Layer 2 of a small transformer language model trained on English Wikipedia (11 layers, counted from 0, width 96).
A neuron's activation on a vector x is GELU(weights . x + bias), where the dot is the dot product.

Input weights of the MLP neurons that the questions are about. A number n stands for (n - 128) times 0.0039.
n1 (bias -0.115): 104, 146, 99, 154, 116, 138, 159, 191, 139, 102, 185, 164, 111, 96, 95, 97, 113, 80, 179, 106, 130, 109, 148, 148, 57, 123, 114, 98, 122, 127, 84, 140, 202, 46, 187, 152, 99, 149, 109, 148, 116, 115, 59, 64, 139, 96, 134, 168, 131, 126, 167, 165, 127, 140, 181, 95, 171, 112, 163, 117, 162, 114, 115, 83, 147, 158, 115, 133, 63, 131, 100, 134, 105, 132, 125, 148, 134, 157, 84, 109, 120, 154, 174, 156, 140, 79, 148, 167, 127, 105, 110, 141, 113, 131, 163, 140
n2 (bias -0.106): 121, 113, 126, 158, 59, 110, 151, 102, 54, 182, 93, 87, 150, 128, 158, 190, 119, 184, 18, 135, 188, 121, 115, 127, 105, 94, 190, 179, 81, 119, 215, 148, 196, 143, 113, 97, 135, 142, 111, 170, 163, 133, 152, 92, 130, 91, 128, 77, 147, 150, 82, 117, 119, 140, 117, 138, 105, 129, 129, 185, 157, 175, 69, 169, 112, 185, 110, 81, 74, 96, 130, 212, 120, 114, 115, 170, 124, 112, 110, 167, 168, 76, 73, 141, 126, 135, 229, 108, 124, 134, 98, 110, 143, 63, 84, 130
n5 (bias -0.029): 203, 168, 172, 165, 156, 150, 123, 146, 142, 134, 133, 75, 158, 155, 216, 143, 162, 137, 144, 151, 203, 214, 62, 112, 167, 171, 101, 81, 95, 94, 92, 130, 103, 210, 139, 144, 121, 81, 135, 175, 114, 112, 148, 124, 190, 139, 68, 176, 130, 82, 144, 106, 135, 157, 90, 85, 153, 133, 157, 39, 103, 166, 159, 100, 113, 126, 173, 130, 74, 87, 116, 96, 134, 25, 44, 160, 160, 106, 149, 147, 153, 114, 82, 121, 132, 118, 130, 42, 151, 176, 136, 140, 166, 95, 89, 99
n26 (bias -0.072): 110, 101, 109, 131, 173, 147, 133, 115, 142, 147, 126, 107, 92, 87, 121, 134, 98, 178, 107, 145, 116, 142, 117, 106, 121, 132, 131, 170, 136, 172, 74, 63, 176, 160, 68, 173, 102, 158, 140, 123, 104, 74, 55, 131, 143, 132, 154, 95, 139, 160, 67, 111, 109, 146, 143, 110, 182, 107, 115, 184, 105, 209, 119, 190, 123, 167, 117, 78, 93, 117, 126, 91, 173, 164, 176, 139, 118, 138, 144, 149, 133, 141, 88, 154, 184, 135, 111, 156, 118, 124, 137, 88, 78, 88, 113, 106
n28 (bias -0.149): 147, 39, 200, 132, 157, 80, 111, 86, 156, 119, 140, 96, 39, 54, 135, 172, 106, 221, 116, 172, 170, 109, 142, 127, 129, 161, 62, 112, 148, 124, 175, 115, 37, 169, 59, 58, 163, 111, 97, 112, 148, 146, 180, 81, 137, 154, 152, 170, 157, 169, 41, 117, 134, 142, 221, 69, 155, 124, 96, 141, 100, 140, 142, 63, 116, 154, 130, 179, 178, 192, 107, 127, 206, 126, 106, 124, 144, 154, 68, 113, 105, 147, 64, 178, 166, 136, 144, 126, 58, 105, 156, 144, 101, 154, 171, 138
n68 (bias -0.173): 122, 221, 81, 119, 54, 171, 141, 125, 128, 162, 120, 74, 112, 116, 119, 197, 132, 101, 97, 141, 122, 81, 129, 138, 110, 133, 164, 132, 94, 206, 93, 93, 139, 113, 101, 138, 183, 127, 162, 166, 138, 142, 163, 198, 167, 115, 192, 126, 141, 74, 77, 102, 143, 160, 113, 172, 175, 60, 113, 153, 84, 159, 102, 209, 179, 142, 120, 118, 132, 58, 149, 165, 165, 147, 45, 159, 139, 130, 137, 99, 111, 67, 134, 127, 161, 128, 122, 81, 86, 142, 183, 157, 44, 99, 168, 152
n70 (bias -0.136): 187, 197, 161, 105, 96, 64, 143, 139, 170, 38, 125, 66, 118, 58, 142, 127, 123, 85, 144, 116, 106, 111, 144, 124, 121, 130, 127, 117, 114, 101, 124, 90, 216, 84, 112, 147, 140, 127, 144, 141, 212, 203, 86, 166, 115, 133, 169, 205, 199, 62, 84, 164, 117, 136, 125, 115, 112, 148, 184, 77, 174, 172, 93, 82, 167, 150, 112, 203, 130, 106, 124, 175, 103, 73, 147, 125, 94, 194, 124, 133, 180, 130, 124, 132, 167, 55, 75, 83, 142, 66, 106, 174, 100, 91, 85, 188
n76 (bias -0.146): 49, 93, 176, 152, 134, 142, 180, 141, 61, 178, 158, 108, 96, 95, 130, 95, 151, 143, 139, 98, 154, 97, 101, 88, 151, 133, 174, 82, 155, 111, 164, 141, 172, 103, 128, 181, 193, 140, 133, 117, 148, 118, 215, 165, 135, 133, 58, 72, 121, 120, 109, 152, 148, 91, 117, 98, 103, 110, 114, 104, 185, 86, 100, 131, 112, 160, 134, 141, 107, 148, 88, 151, 83, 173, 155, 118, 187, 153, 144, 170, 121, 155, 142, 159, 127, 109, 146, 97, 20, 87, 124, 148, 136, 184, 122, 173
n194 (bias -0.222): 146, 143, 214, 133, 156, 184, 145, 118, 92, 136, 99, 178, 154, 124, 143, 134, 146, 138, 37, 149, 101, 145, 103, 104, 158, 121, 131, 128, 138, 165, 64, 114, 152, 121, 118, 123, 103, 116, 160, 164, 228, 141, 98, 163, 166, 137, 174, 76, 137, 62, 128, 120, 117, 100, 116, 220, 150, 151, 111, 95, 72, 137, 126, 55, 91, 176, 118, 171, 111, 176, 82, 155, 103, 138, 133, 99, 138, 75, 72, 112, 101, 170, 146, 149, 103, 120, 212, 95, 139, 86, 147, 110, 105, 61, 124, 85
n207 (bias -0.179): 134, 134, 142, 170, 194, 163, 80, 155, 160, 166, 124, 65, 55, 120, 143, 151, 160, 178, 105, 142, 44, 155, 92, 112, 201, 112, 77, 178, 126, 92, 114, 189, 125, 102, 138, 152, 156, 140, 61, 164, 153, 143, 107, 112, 117, 139, 116, 96, 106, 107, 108, 79, 135, 129, 140, 163, 162, 154, 112, 129, 113, 64, 118, 193, 207, 97, 205, 95, 97, 208, 32, 168, 108, 143, 80, 129, 112, 127, 41, 51, 176, 168, 162, 211, 128, 99, 70, 101, 117, 134, 139, 102, 129, 136, 171, 100
n208 (bias -0.100): 113, 113, 91, 148, 168, 109, 161, 117, 108, 148, 172, 164, 181, 46, 103, 193, 118, 95, 142, 88, 132, 101, 70, 144, 57, 145, 87, 62, 132, 111, 101, 193, 160, 198, 40, 149, 146, 151, 130, 78, 164, 137, 186, 96, 127, 150, 172, 249, 108, 153, 144, 178, 159, 152, 86, 94, 155, 93, 101, 108, 160, 112, 193, 128, 163, 136, 136, 101, 102, 118, 226, 46, 90, 24, 172, 141, 210, 85, 125, 155, 127, 162, 181, 119, 222, 129, 95, 134, 184, 180, 121, 106, 23, 151, 102, 103
n212 (bias -0.188): 151, 140, 174, 92, 174, 74, 113, 116, 199, 141, 120, 132, 137, 134, 99, 49, 118, 114, 148, 180, 106, 124, 106, 119, 116, 174, 104, 131, 145, 135, 118, 125, 53, 113, 161, 91, 159, 155, 121, 186, 107, 111, 162, 131, 111, 180, 120, 71, 65, 59, 131, 109, 145, 124, 187, 174, 196, 163, 143, 93, 169, 143, 117, 56, 77, 118, 101, 144, 122, 58, 131, 119, 121, 89, 94, 108, 176, 107, 133, 111, 161, 132, 166, 168, 124, 132, 168, 133, 60, 135, 167, 154, 76, 191, 134, 95
n228 (bias -0.253): 132, 104, 100, 98, 162, 118, 86, 123, 150, 77, 185, 70, 201, 85, 123, 99, 152, 80, 178, 165, 184, 135, 129, 187, 119, 64, 127, 126, 101, 124, 130, 139, 147, 172, 105, 111, 117, 139, 113, 70, 158, 113, 158, 165, 165, 152, 143, 102, 105, 143, 52, 145, 93, 113, 94, 167, 111, 137, 138, 132, 135, 183, 153, 106, 143, 128, 158, 104, 181, 166, 131, 99, 125, 122, 174, 146, 130, 96, 165, 158, 134, 141, 114, 100, 168, 139, 98, 122, 173, 174, 98, 147, 110, 113, 81, 58
n236 (bias -0.174): 135, 148, 189, 122, 82, 212, 22, 135, 118, 155, 134, 75, 147, 96, 151, 123, 130, 81, 114, 105, 98, 157, 143, 97, 105, 137, 142, 88, 82, 173, 138, 141, 128, 69, 171, 185, 118, 95, 164, 154, 139, 201, 158, 172, 160, 163, 105, 143, 136, 111, 173, 235, 121, 164, 96, 192, 60, 57, 198, 114, 103, 177, 69, 127, 109, 111, 177, 196, 173, 99, 167, 148, 112, 106, 85, 111, 131, 62, 117, 135, 195, 101, 117, 157, 132, 117, 148, 112, 75, 106, 120, 179, 132, 99, 88, 65
n257 (bias -0.199): 73, 126, 147, 119, 106, 123, 158, 151, 136, 183, 76, 156, 123, 162, 132, 131, 105, 96, 87, 126, 120, 140, 121, 118, 143, 141, 77, 142, 194, 73, 117, 161, 124, 127, 120, 180, 118, 142, 141, 184, 140, 158, 80, 116, 200, 89, 108, 68, 93, 78, 173, 134, 131, 133, 155, 202, 96, 131, 101, 108, 133, 160, 161, 102, 133, 62, 154, 156, 139, 152, 80, 175, 86, 96, 105, 112, 113, 133, 140, 137, 63, 172, 116, 101, 88, 141, 107, 137, 118, 182, 123, 102, 161, 199, 128, 141
n339 (bias -0.151): 92, 137, 164, 188, 126, 121, 172, 99, 140, 243, 145, 123, 160, 62, 122, 112, 116, 139, 118, 132, 125, 102, 55, 158, 75, 108, 99, 129, 102, 135, 123, 105, 94, 104, 67, 125, 138, 154, 162, 146, 85, 125, 152, 169, 139, 144, 102, 160, 95, 164, 104, 107, 116, 105, 110, 191, 108, 61, 128, 135, 123, 166, 42, 204, 87, 136, 152, 169, 119, 125, 134, 138, 79, 155, 143, 79, 134, 121, 70, 125, 124, 136, 181, 185, 136, 159, 172, 146, 101, 135, 127, 139, 158, 131, 164, 127
n340 (bias -0.140): 125, 110, 235, 80, 162, 94, 52, 111, 151, 57, 79, 146, 98, 102, 131, 120, 114, 82, 86, 119, 121, 142, 160, 152, 142, 72, 169, 130, 125, 242, 132, 147, 106, 118, 147, 131, 110, 72, 211, 73, 149, 78, 177, 238, 203, 182, 195, 117, 102, 155, 196, 101, 133, 129, 126, 149, 113, 144, 90, 224, 103, 152, 129, 121, 129, 158, 166, 84, 203, 138, 133, 120, 84, 176, 64, 34, 78, 150, 121, 124, 137, 108, 118, 218, 123, 142, 123, 23, 108, 133, 151, 140, 102, 113, 136, 62
n341 (bias -0.130): 105, 134, 122, 147, 118, 96, 38, 116, 90, 133, 68, 143, 131, 102, 152, 124, 83, 100, 112, 136, 85, 169, 105, 77, 42, 39, 116, 107, 138, 102, 140, 103, 121, 116, 139, 132, 195, 123, 148, 205, 183, 86, 88, 123, 164, 163, 207, 103, 133, 154, 123, 189, 174, 95, 144, 168, 123, 89, 95, 134, 69, 145, 149, 156, 89, 126, 123, 208, 135, 119, 77, 161, 194, 167, 131, 128, 144, 145, 173, 172, 155, 124, 97, 127, 151, 180, 91, 131, 117, 233, 96, 149, 127, 115, 116, 120

Each question shows a token from some text and the vector x that enters the MLP there. A number n stands for (n - 128) times 0.038.

" used": 143, 142, 156, 135, 156, 155, 156, 131, 82, 118, 149, 107, 155, 191, 128, 147, 176, 162, 141, 81, 93, 96, 159, 129, 136, 141, 125, 86, 122, 125, 126, 79, 105, 90, 100, 126, 100, 145, 111, 101, 130, 100, 116, 147, 115, 165, 108, 117, 132, 124, 156, 129, 151, 110, 131, 126, 115, 153, 123, 150, 108, 143, 128, 142, 135, 146, 148, 132, 115, 98, 128, 151, 179, 124, 135, 118, 124, 156, 115, 140, 106, 132, 116, 103, 102, 134, 154, 129, 121, 92, 149, 136, 105, 126, 124, 107
The neuron with the highest activation: n194

"re": 94, 164, 136, 129, 132, 129, 131, 116, 112, 101, 145, 125, 97, 143, 165, 110, 133, 143, 157, 117, 59, 126, 148, 138, 112, 178, 168, 99, 131, 129, 140, 145, 53, 117, 84, 140, 81, 106, 102, 128, 84, 126, 95, 143, 129, 138, 119, 158, 113, 137, 127, 128, 110, 113, 131, 97, 127, 161, 158, 117, 125, 99, 155, 93, 140, 150, 125, 74, 145, 124, 80, 133, 167, 170, 129, 101, 131, 150, 158, 157, 143, 157, 135, 89, 136, 182, 113, 176, 146, 124, 153, 103, 131, 113, 135, 133
The two highest activations, in order: n26, n28

" at": 136, 132, 133, 133, 140, 125, 146, 125, 114, 150, 98, 120, 152, 182, 109, 91, 144, 158, 155, 76, 93, 101, 180, 95, 135, 123, 98, 115, 112, 147, 156, 137, 113, 135, 157, 73, 90, 171, 101, 132, 128, 98, 107, 142, 117, 147, 91, 165, 137, 117, 160, 141, 130, 114, 115, 123, 115, 131, 154, 113, 133, 163, 154, 121, 97, 145, 168, 115, 139, 153, 125, 125, 147, 126, 136, 113, 123, 163, 135, 170, 154, 86, 105, 126, 142, 143, 125, 140, 122, 92, 125, 117, 113, 108, 125, 129
The neuron with the highest activation: n236

" a": 146, 137, 145, 191, 130, 112, 149, 118, 132, 143, 133, 135, 161, 160, 119, 130, 133, 152, 152, 67, 87, 94, 151, 120, 129, 154, 127, 78, 123, 112, 152, 137, 112, 75, 110, 132, 106, 160, 120, 123, 120, 124, 110, 160, 105, 121, 126, 168, 141, 125, 161, 127, 119, 141, 133, 122, 109, 135, 96, 135, 119, 151, 146, 87, 108, 137, 144, 112, 111, 143, 122, 138, 153, 109, 129, 170, 121, 119, 148, 181, 153, 112, 104, 118, 134, 140, 140, 122, 141, 118, 109, 132, 108, 121, 149, 90
Which neuron fires most, and how strongly? n208, at about 1.3

",": 137, 125, 135, 148, 145, 98, 144, 125, 90, 164, 140, 124, 145, 179, 137, 143, 151, 135, 129, 51, 99, 125, 165, 157, 102, 124, 140, 72, 127, 106, 136, 142, 138, 115, 127, 97, 102, 133, 116, 137, 114, 122, 116, 127, 126, 122, 127, 139, 182, 140, 160, 148, 126, 116, 128, 149, 121, 136, 134, 113, 94, 123, 124, 125, 95, 138, 142, 126, 137, 145, 106, 124, 165, 119, 129, 115, 139, 158, 150, 148, 124, 123, 93, 144, 111, 150, 141, 115, 117, 101, 154, 96, 122, 147, 159, 124
Which neuron fires most, and how strongly? n341, at about 0.45

"an": 130, 133, 96, 144, 87, 115, 185, 97, 98, 94, 121, 118, 138, 140, 163, 132, 136, 158, 136, 96, 77, 144, 176, 153, 143, 146, 137, 111, 127, 129, 147, 140, 53, 104, 130, 116, 94, 155, 120, 140, 104, 122, 143, 164, 110, 106, 130, 155, 153, 132, 125, 82, 117, 140, 131, 135, 67, 124, 99, 164, 113, 97, 140, 126, 152, 114, 170, 82, 113, 138, 165, 114, 134, 165, 142, 139, 119, 167, 172, 142, 142, 146, 101, 99, 99, 129, 125, 118, 127, 103, 168, 96, 133, 129, 141, 168
The neuron with the highest activation: n68

"te": 131, 124, 110, 153, 127, 149, 146, 136, 102, 95, 120, 103, 146, 155, 169, 139, 130, 92, 152, 132, 75, 144, 146, 147, 110, 132, 172, 84, 114, 135, 129, 113, 79, 97, 93, 98, 93, 121, 125, 123, 107, 118, 95, 184, 113, 145, 123, 113, 120, 116, 123, 137, 117, 140, 129, 124, 118, 136, 157, 130, 99, 112, 172, 113, 112, 151, 124, 66, 123, 145, 99, 149, 203, 126, 100, 153, 113, 136, 158, 159, 150, 135, 148, 110, 132, 164, 99, 133, 135, 127, 146, 114, 96, 104, 194, 183
The two highest activations, in order: n68, n341

"y": 115, 121, 157, 146, 119, 89, 172, 103, 111, 59, 105, 108, 139, 163, 149, 102, 130, 153, 112, 127, 76, 145, 186, 114, 129, 145, 182, 126, 108, 138, 155, 138, 77, 124, 100, 118, 78, 171, 125, 126, 89, 137, 87, 152, 84, 154, 128, 176, 118, 101, 181, 146, 130, 141, 102, 130, 111, 130, 148, 107, 94, 136, 137, 131, 120, 106, 155, 126, 142, 121, 124, 136, 171, 157, 126, 115, 145, 105, 192, 153, 143, 150, 72, 150, 121, 139, 117, 133, 131, 80, 147, 103, 131, 144, 130, 127
The three highest activations, in order: n340, n236, n70

" B": 154, 106, 160, 184, 141, 98, 142, 116, 73, 115, 125, 127, 139, 176, 121, 118, 165, 166, 162, 105, 81, 133, 170, 139, 103, 110, 113, 110, 129, 142, 138, 161, 87, 87, 136, 98, 120, 169, 117, 118, 93, 123, 129, 137, 92, 112, 129, 148, 168, 80, 144, 116, 144, 139, 111, 129, 121, 83, 129, 136, 138, 168, 143, 109, 91, 175, 126, 132, 133, 152, 116, 137, 125, 140, 145, 122, 124, 151, 142, 161, 148, 122, 117, 103, 90, 145, 107, 101, 178, 114, 140, 88, 122, 106, 148, 148
The neuron with the highest activation: n70

" ": 162, 151, 147, 182, 114, 92, 176, 90, 109, 153, 102, 129, 137, 201, 152, 111, 144, 161, 141, 109, 81, 124, 164, 153, 101, 130, 114, 80, 128, 106, 155, 162, 95, 103, 128, 103, 67, 147, 116, 110, 126, 111, 119, 139, 105, 91, 132, 148, 138, 150, 181, 143, 145, 101, 119, 135, 116, 115, 104, 113, 104, 140, 136, 119, 123, 154, 144, 112, 130, 169, 117, 164, 124, 107, 130, 139, 141, 161, 150, 153, 103, 96, 117, 121, 128, 168, 125, 108, 136, 119, 131, 104, 117, 138, 132, 137
The neuron with the highest activation: n257

"na": 95, 109, 147, 118, 142, 101, 166, 105, 136, 97, 134, 143, 142, 159, 109, 83, 110, 150, 140, 128, 111, 149, 160, 139, 117, 161, 136, 130, 121, 104, 121, 129, 103, 103, 140, 87, 73, 173, 127, 127, 106, 132, 113, 182, 102, 132, 98, 146, 171, 139, 162, 142, 118, 149, 127, 109, 84, 135, 99, 154, 89, 135, 120, 148, 125, 133, 137, 107, 62, 158, 123, 129, 139, 160, 137, 125, 134, 166, 144, 148, 150, 105, 120, 79, 135, 145, 137, 114, 131, 93, 138, 121, 118, 79, 187, 161
The two highest activations, in order: n26, n1

" as": 149, 147, 111, 161, 139, 119, 169, 131, 130, 136, 140, 129, 148, 176, 110, 146, 155, 154, 122, 61, 109, 119, 154, 121, 118, 109, 125, 120, 143, 134, 163, 141, 117, 115, 105, 117, 94, 147, 103, 111, 130, 108, 118, 140, 110, 124, 111, 162, 149, 128, 142, 129, 93, 127, 110, 153, 119, 118, 116, 103, 113, 104, 150, 127, 128, 144, 161, 56, 126, 160, 128, 132, 167, 92, 124, 117, 126, 166, 127, 153, 106, 113, 125, 150, 115, 175, 146, 143, 126, 137, 132, 103, 118, 106, 154, 101
The three highest activations, in order: n208, n2, n207

" 19": 132, 128, 137, 155, 154, 151, 153, 106, 77, 106, 124, 141, 140, 141, 123, 136, 163, 103, 121, 104, 89, 91, 153, 134, 103, 170, 146, 129, 132, 101, 148, 157, 112, 121, 157, 86, 55, 137, 101, 135, 104, 125, 150, 135, 100, 110, 114, 161, 145, 112, 169, 132, 121, 118, 104, 149, 102, 143, 123, 144, 100, 171, 117, 140, 95, 149, 131, 140, 141, 162, 88, 138, 122, 103, 159, 135, 122, 143, 133, 158, 110, 122, 67, 134, 143, 184, 152, 108, 121, 150, 133, 116, 124, 129, 117, 153
Which neuron fires most, and how strongly? n2, at about 1.3

" In": 134, 152, 146, 206, 140, 122, 178, 120, 107, 139, 144, 120, 149, 153, 133, 120, 154, 144, 139, 78, 112, 128, 153, 118, 97, 117, 99, 116, 125, 136, 129, 151, 58, 123, 119, 72, 100, 143, 132, 131, 119, 113, 89, 154, 101, 118, 114, 151, 121, 112, 156, 158, 95, 80, 117, 117, 116, 109, 126, 148, 126, 130, 149, 132, 129, 140, 147, 138, 158, 132, 118, 127, 131, 120, 155, 136, 130, 167, 145, 166, 162, 111, 78, 112, 104, 155, 164, 109, 136, 109, 130, 84, 113, 132, 151, 137
The neuron with the highest activation: n339

"arch": 98, 81, 151, 158, 124, 140, 147, 104, 56, 104, 106, 118, 144, 168, 88, 107, 147, 140, 171, 106, 98, 131, 193, 123, 135, 128, 96, 105, 110, 127, 143, 104, 88, 116, 125, 108, 59, 146, 112, 141, 132, 113, 127, 117, 80, 155, 139, 140, 122, 111, 174, 150, 141, 146, 101, 106, 106, 150, 126, 140, 145, 130, 126, 135, 148, 141, 137, 136, 139, 120, 165, 127, 186, 180, 128, 142, 130, 118, 169, 149, 138, 127, 103, 131, 124, 122, 136, 119, 111, 128, 159, 120, 100, 125, 122, 183
The neuron with the highest activation: n76

"va": 133, 127, 135, 187, 148, 115, 161, 91, 111, 68, 119, 121, 148, 160, 121, 119, 152, 121, 161, 101, 64, 144, 164, 126, 149, 124, 207, 127, 114, 130, 138, 159, 86, 122, 126, 124, 87, 155, 119, 100, 100, 153, 123, 125, 91, 149, 84, 168, 157, 107, 109, 128, 111, 143, 85, 139, 114, 102, 110, 169, 84, 135, 151, 153, 122, 155, 120, 104, 130, 123, 120, 123, 207, 117, 128, 125, 130, 138, 173, 116, 109, 122, 154, 87, 107, 124, 145, 119, 123, 111, 149, 150, 137, 112, 136, 151
The neuron with the highest activation: n68

"is": 134, 104, 161, 129, 139, 118, 189, 97, 139, 119, 128, 117, 162, 133, 126, 105, 162, 152, 176, 124, 40, 148, 169, 158, 135, 104, 167, 97, 128, 122, 121, 151, 127, 119, 117, 126, 91, 130, 104, 127, 96, 123, 93, 135, 87, 163, 139, 142, 134, 98, 166, 125, 114, 122, 126, 158, 125, 119, 106, 119, 119, 80, 133, 100, 129, 102, 135, 107, 108, 96, 166, 158, 149, 174, 108, 134, 133, 183, 159, 100, 121, 128, 96, 122, 111, 173, 141, 161, 115, 105, 134, 104, 156, 113, 152, 117
The neuron with the highest activation: n212

" make": 162, 142, 130, 150, 151, 120, 134, 134, 129, 116, 139, 134, 152, 188, 98, 121, 162, 185, 136, 87, 59, 89, 178, 107, 122, 134, 130, 101, 125, 139, 132, 123, 130, 90, 88, 122, 104, 134, 82, 99, 88, 112, 112, 148, 81, 138, 101, 123, 118, 129, 159, 136, 145, 136, 116, 143, 110, 137, 130, 117, 95, 148, 138, 110, 136, 182, 128, 105, 144, 130, 107, 145, 153, 117, 148, 111, 96, 183, 137, 116, 136, 116, 125, 143, 121, 131, 148, 141, 156, 143, 140, 124, 139, 114, 157, 110
The neuron with the highest activation: n207

" people": 161, 114, 115, 168, 126, 116, 134, 78, 118, 110, 119, 128, 161, 184, 117, 124, 147, 157, 144, 86, 89, 125, 160, 156, 109, 119, 127, 117, 112, 135, 127, 135, 98, 97, 101, 112, 86, 161, 68, 129, 148, 105, 127, 134, 100, 127, 137, 139, 157, 126, 196, 157, 156, 118, 100, 142, 107, 126, 114, 112, 127, 138, 110, 105, 142, 139, 135, 125, 124, 126, 95, 148, 157, 184, 124, 140, 104, 171, 151, 166, 127, 121, 122, 138, 113, 146, 129, 90, 137, 127, 165, 108, 114, 125, 155, 109
The neuron with the highest activation: n341

"tra": 152, 138, 152, 157, 125, 124, 155, 115, 104, 127, 161, 134, 181, 163, 133, 106, 133, 118, 172, 120, 6, 135, 154, 117, 127, 151, 185, 78, 136, 106, 131, 156, 124, 115, 98, 103, 91, 128, 122, 110, 110, 105, 126, 146, 116, 150, 114, 74, 162, 136, 142, 113, 99, 134, 112, 102, 115, 121, 155, 135, 95, 154, 123, 95, 129, 114, 137, 145, 152, 137, 85, 152, 161, 146, 107, 140, 106, 131, 136, 138, 131, 150, 162, 113, 112, 145, 100, 120, 165, 137, 129, 141, 102, 89, 147, 154
Which neuron fires most, and how strongly? n194, at about 0.47

"ing": 143, 134, 155, 136, 97, 147, 133, 146, 99, 109, 107, 131, 185, 176, 151, 150, 197, 149, 125, 119, 57, 136, 177, 117, 126, 128, 132, 90, 112, 132, 145, 133, 72, 127, 86, 136, 129, 142, 138, 131, 102, 109, 59, 148, 91, 163, 103, 134, 115, 117, 172, 137, 129, 112, 107, 128, 90, 144, 147, 122, 98, 91, 114, 116, 122, 128, 148, 102, 139, 140, 89, 117, 142, 132, 137, 107, 135, 141, 156, 127, 127, 129, 110, 123, 104, 162, 126, 152, 166, 120, 154, 127, 108, 126, 136, 157
The two highest activations, in order: n194, n236

" M": 151, 153, 172, 172, 126, 115, 158, 100, 91, 96, 146, 142, 125, 173, 83, 123, 160, 152, 155, 117, 76, 124, 169, 127, 118, 116, 108, 74, 136, 140, 138, 152, 77, 104, 157, 116, 90, 158, 102, 122, 106, 145, 129, 142, 115, 139, 110, 143, 177, 91, 154, 98, 156, 113, 93, 128, 110, 79, 107, 170, 120, 156, 144, 119, 113, 168, 154, 106, 137, 134, 125, 132, 138, 152, 127, 125, 106, 152, 149, 147, 123, 105, 95, 100, 96, 148, 166, 126, 156, 92, 123, 98, 135, 122, 128, 140
The two highest activations, in order: n340, n194

"d": 106, 140, 159, 142, 142, 114, 156, 132, 90, 121, 113, 90, 124, 131, 144, 103, 166, 134, 128, 127, 90, 119, 192, 128, 89, 130, 162, 122, 141, 96, 167, 167, 69, 116, 114, 104, 132, 141, 76, 135, 62, 97, 101, 125, 99, 142, 107, 129, 132, 97, 160, 121, 134, 148, 78, 124, 108, 134, 146, 180, 148, 148, 80, 125, 102, 161, 164, 103, 139, 144, 127, 153, 152, 137, 166, 160, 118, 151, 154, 134, 133, 102, 112, 94, 138, 124, 146, 137, 132, 92, 138, 97, 135, 122, 168, 140
Which neuron fires most, and how strongly? n2, at about 1.9

"ph": 120, 125, 145, 121, 120, 110, 136, 111, 100, 101, 125, 96, 148, 157, 116, 129, 150, 144, 147, 133, 110, 140, 190, 137, 145, 150, 139, 84, 112, 121, 140, 143, 74, 109, 121, 131, 122, 153, 107, 124, 93, 152, 89, 115, 116, 171, 125, 151, 126, 110, 135, 141, 121, 154, 95, 193, 83, 123, 132, 151, 128, 111, 182, 151, 116, 93, 137, 59, 118, 133, 136, 130, 172, 146, 137, 134, 104, 132, 187, 122, 89, 95, 108, 137, 142, 140, 97, 126, 137, 106, 173, 93, 122, 93, 145, 180
The neuron with the highest activation: n68

"en": 137, 146, 136, 187, 152, 126, 130, 128, 92, 124, 127, 121, 138, 134, 179, 125, 143, 117, 144, 105, 86, 163, 161, 180, 120, 152, 183, 105, 128, 109, 129, 139, 38, 106, 112, 134, 112, 150, 112, 139, 109, 102, 95, 131, 125, 122, 116, 127, 120, 113, 162, 123, 100, 126, 105, 113, 75, 98, 100, 141, 101, 125, 144, 145, 145, 96, 130, 56, 133, 106, 136, 158, 167, 166, 127, 140, 104, 115, 179, 150, 121, 118, 131, 128, 143, 161, 134, 148, 109, 110, 174, 118, 102, 100, 159, 149
The neuron with the highest activation: n68

".": 144, 111, 135, 179, 123, 96, 172, 101, 115, 152, 172, 101, 120, 163, 138, 126, 163, 155, 146, 91, 112, 114, 169, 145, 98, 129, 131, 96, 112, 96, 133, 155, 139, 98, 147, 130, 89, 128, 112, 113, 101, 122, 106, 134, 111, 160, 116, 148, 173, 136, 146, 123, 112, 118, 120, 149, 65, 139, 110, 119, 100, 130, 121, 106, 135, 172, 156, 105, 121, 145, 123, 137, 138, 91, 124, 94, 135, 111, 154, 175, 130, 131, 102, 147, 129, 138, 138, 142, 117, 138, 165, 110, 113, 126, 140, 160
The two highest activations, in order: n76, n2

" be": 130, 140, 108, 163, 154, 134, 145, 109, 102, 140, 125, 135, 125, 174, 136, 136, 124, 180, 150, 78, 101, 91, 156, 89, 78, 109, 134, 114, 120, 121, 139, 129, 127, 92, 105, 112, 90, 147, 129, 122, 139, 123, 124, 151, 102, 136, 124, 136, 155, 112, 157, 146, 112, 124, 135, 148, 114, 129, 111, 102, 119, 119, 127, 91, 103, 177, 161, 120, 164, 162, 87, 167, 178, 113, 139, 126, 106, 167, 150, 148, 122, 125, 150, 140, 117, 141, 114, 143, 169, 120, 133, 109, 129, 119, 128, 108
Which neuron fires most, and how strongly? n341, at about 1.1

" you": 163, 121, 121, 148, 139, 105, 133, 99, 123, 91, 134, 151, 149, 178, 118, 150, 152, 160, 145, 98, 81, 130, 145, 113, 109, 122, 129, 100, 146, 123, 136, 126, 134, 60, 114, 87, 116, 152, 84, 107, 103, 126, 97, 154, 110, 127, 95, 134, 130, 135, 163, 150, 149, 141, 118, 164, 117, 105, 109, 118, 110, 148, 111, 115, 150, 152, 136, 120, 131, 122, 74, 157, 145, 148, 151, 139, 86, 165, 133, 193, 113, 126, 119, 126, 138, 144, 146, 121, 171, 133, 154, 93, 117, 105, 135, 131
Which neuron fires most, and how strongly? n341, at about 0.69

" from": 182, 153, 128, 157, 145, 147, 168, 118, 98, 169, 128, 108, 157, 167, 120, 139, 126, 145, 143, 59, 108, 110, 170, 102, 131, 107, 120, 105, 144, 138, 129, 138, 115, 114, 130, 105, 114, 166, 100, 99, 126, 97, 111, 122, 97, 165, 113, 145, 142, 115, 169, 126, 125, 103, 112, 132, 107, 124, 148, 127, 125, 133, 122, 131, 121, 147, 138, 117, 135, 163, 116, 106, 157, 107, 137, 126, 106, 151, 139, 151, 128, 129, 97, 115, 154, 152, 141, 105, 127, 142, 135, 131, 88, 102, 149, 123
The three highest activations, in order: n208, n5, n26

" public": 150, 118, 139, 182, 120, 150, 129, 128, 65, 114, 153, 138, 150, 184, 118, 119, 203, 170, 141, 107, 61, 88, 153, 133, 125, 149, 102, 86, 120, 118, 144, 123, 97, 94, 116, 97, 71, 110, 120, 111, 120, 129, 133, 151, 101, 156, 137, 117, 126, 121, 143, 152, 130, 118, 103, 120, 134, 158, 124, 136, 117, 151, 116, 106, 140, 139, 168, 135, 151, 101, 133, 112, 162, 139, 108, 135, 119, 168, 125, 140, 142, 113, 99, 98, 97, 149, 136, 125, 150, 118, 148, 117, 94, 151, 125, 136
Which neuron fires most, and how strongly? n236, at about 0.31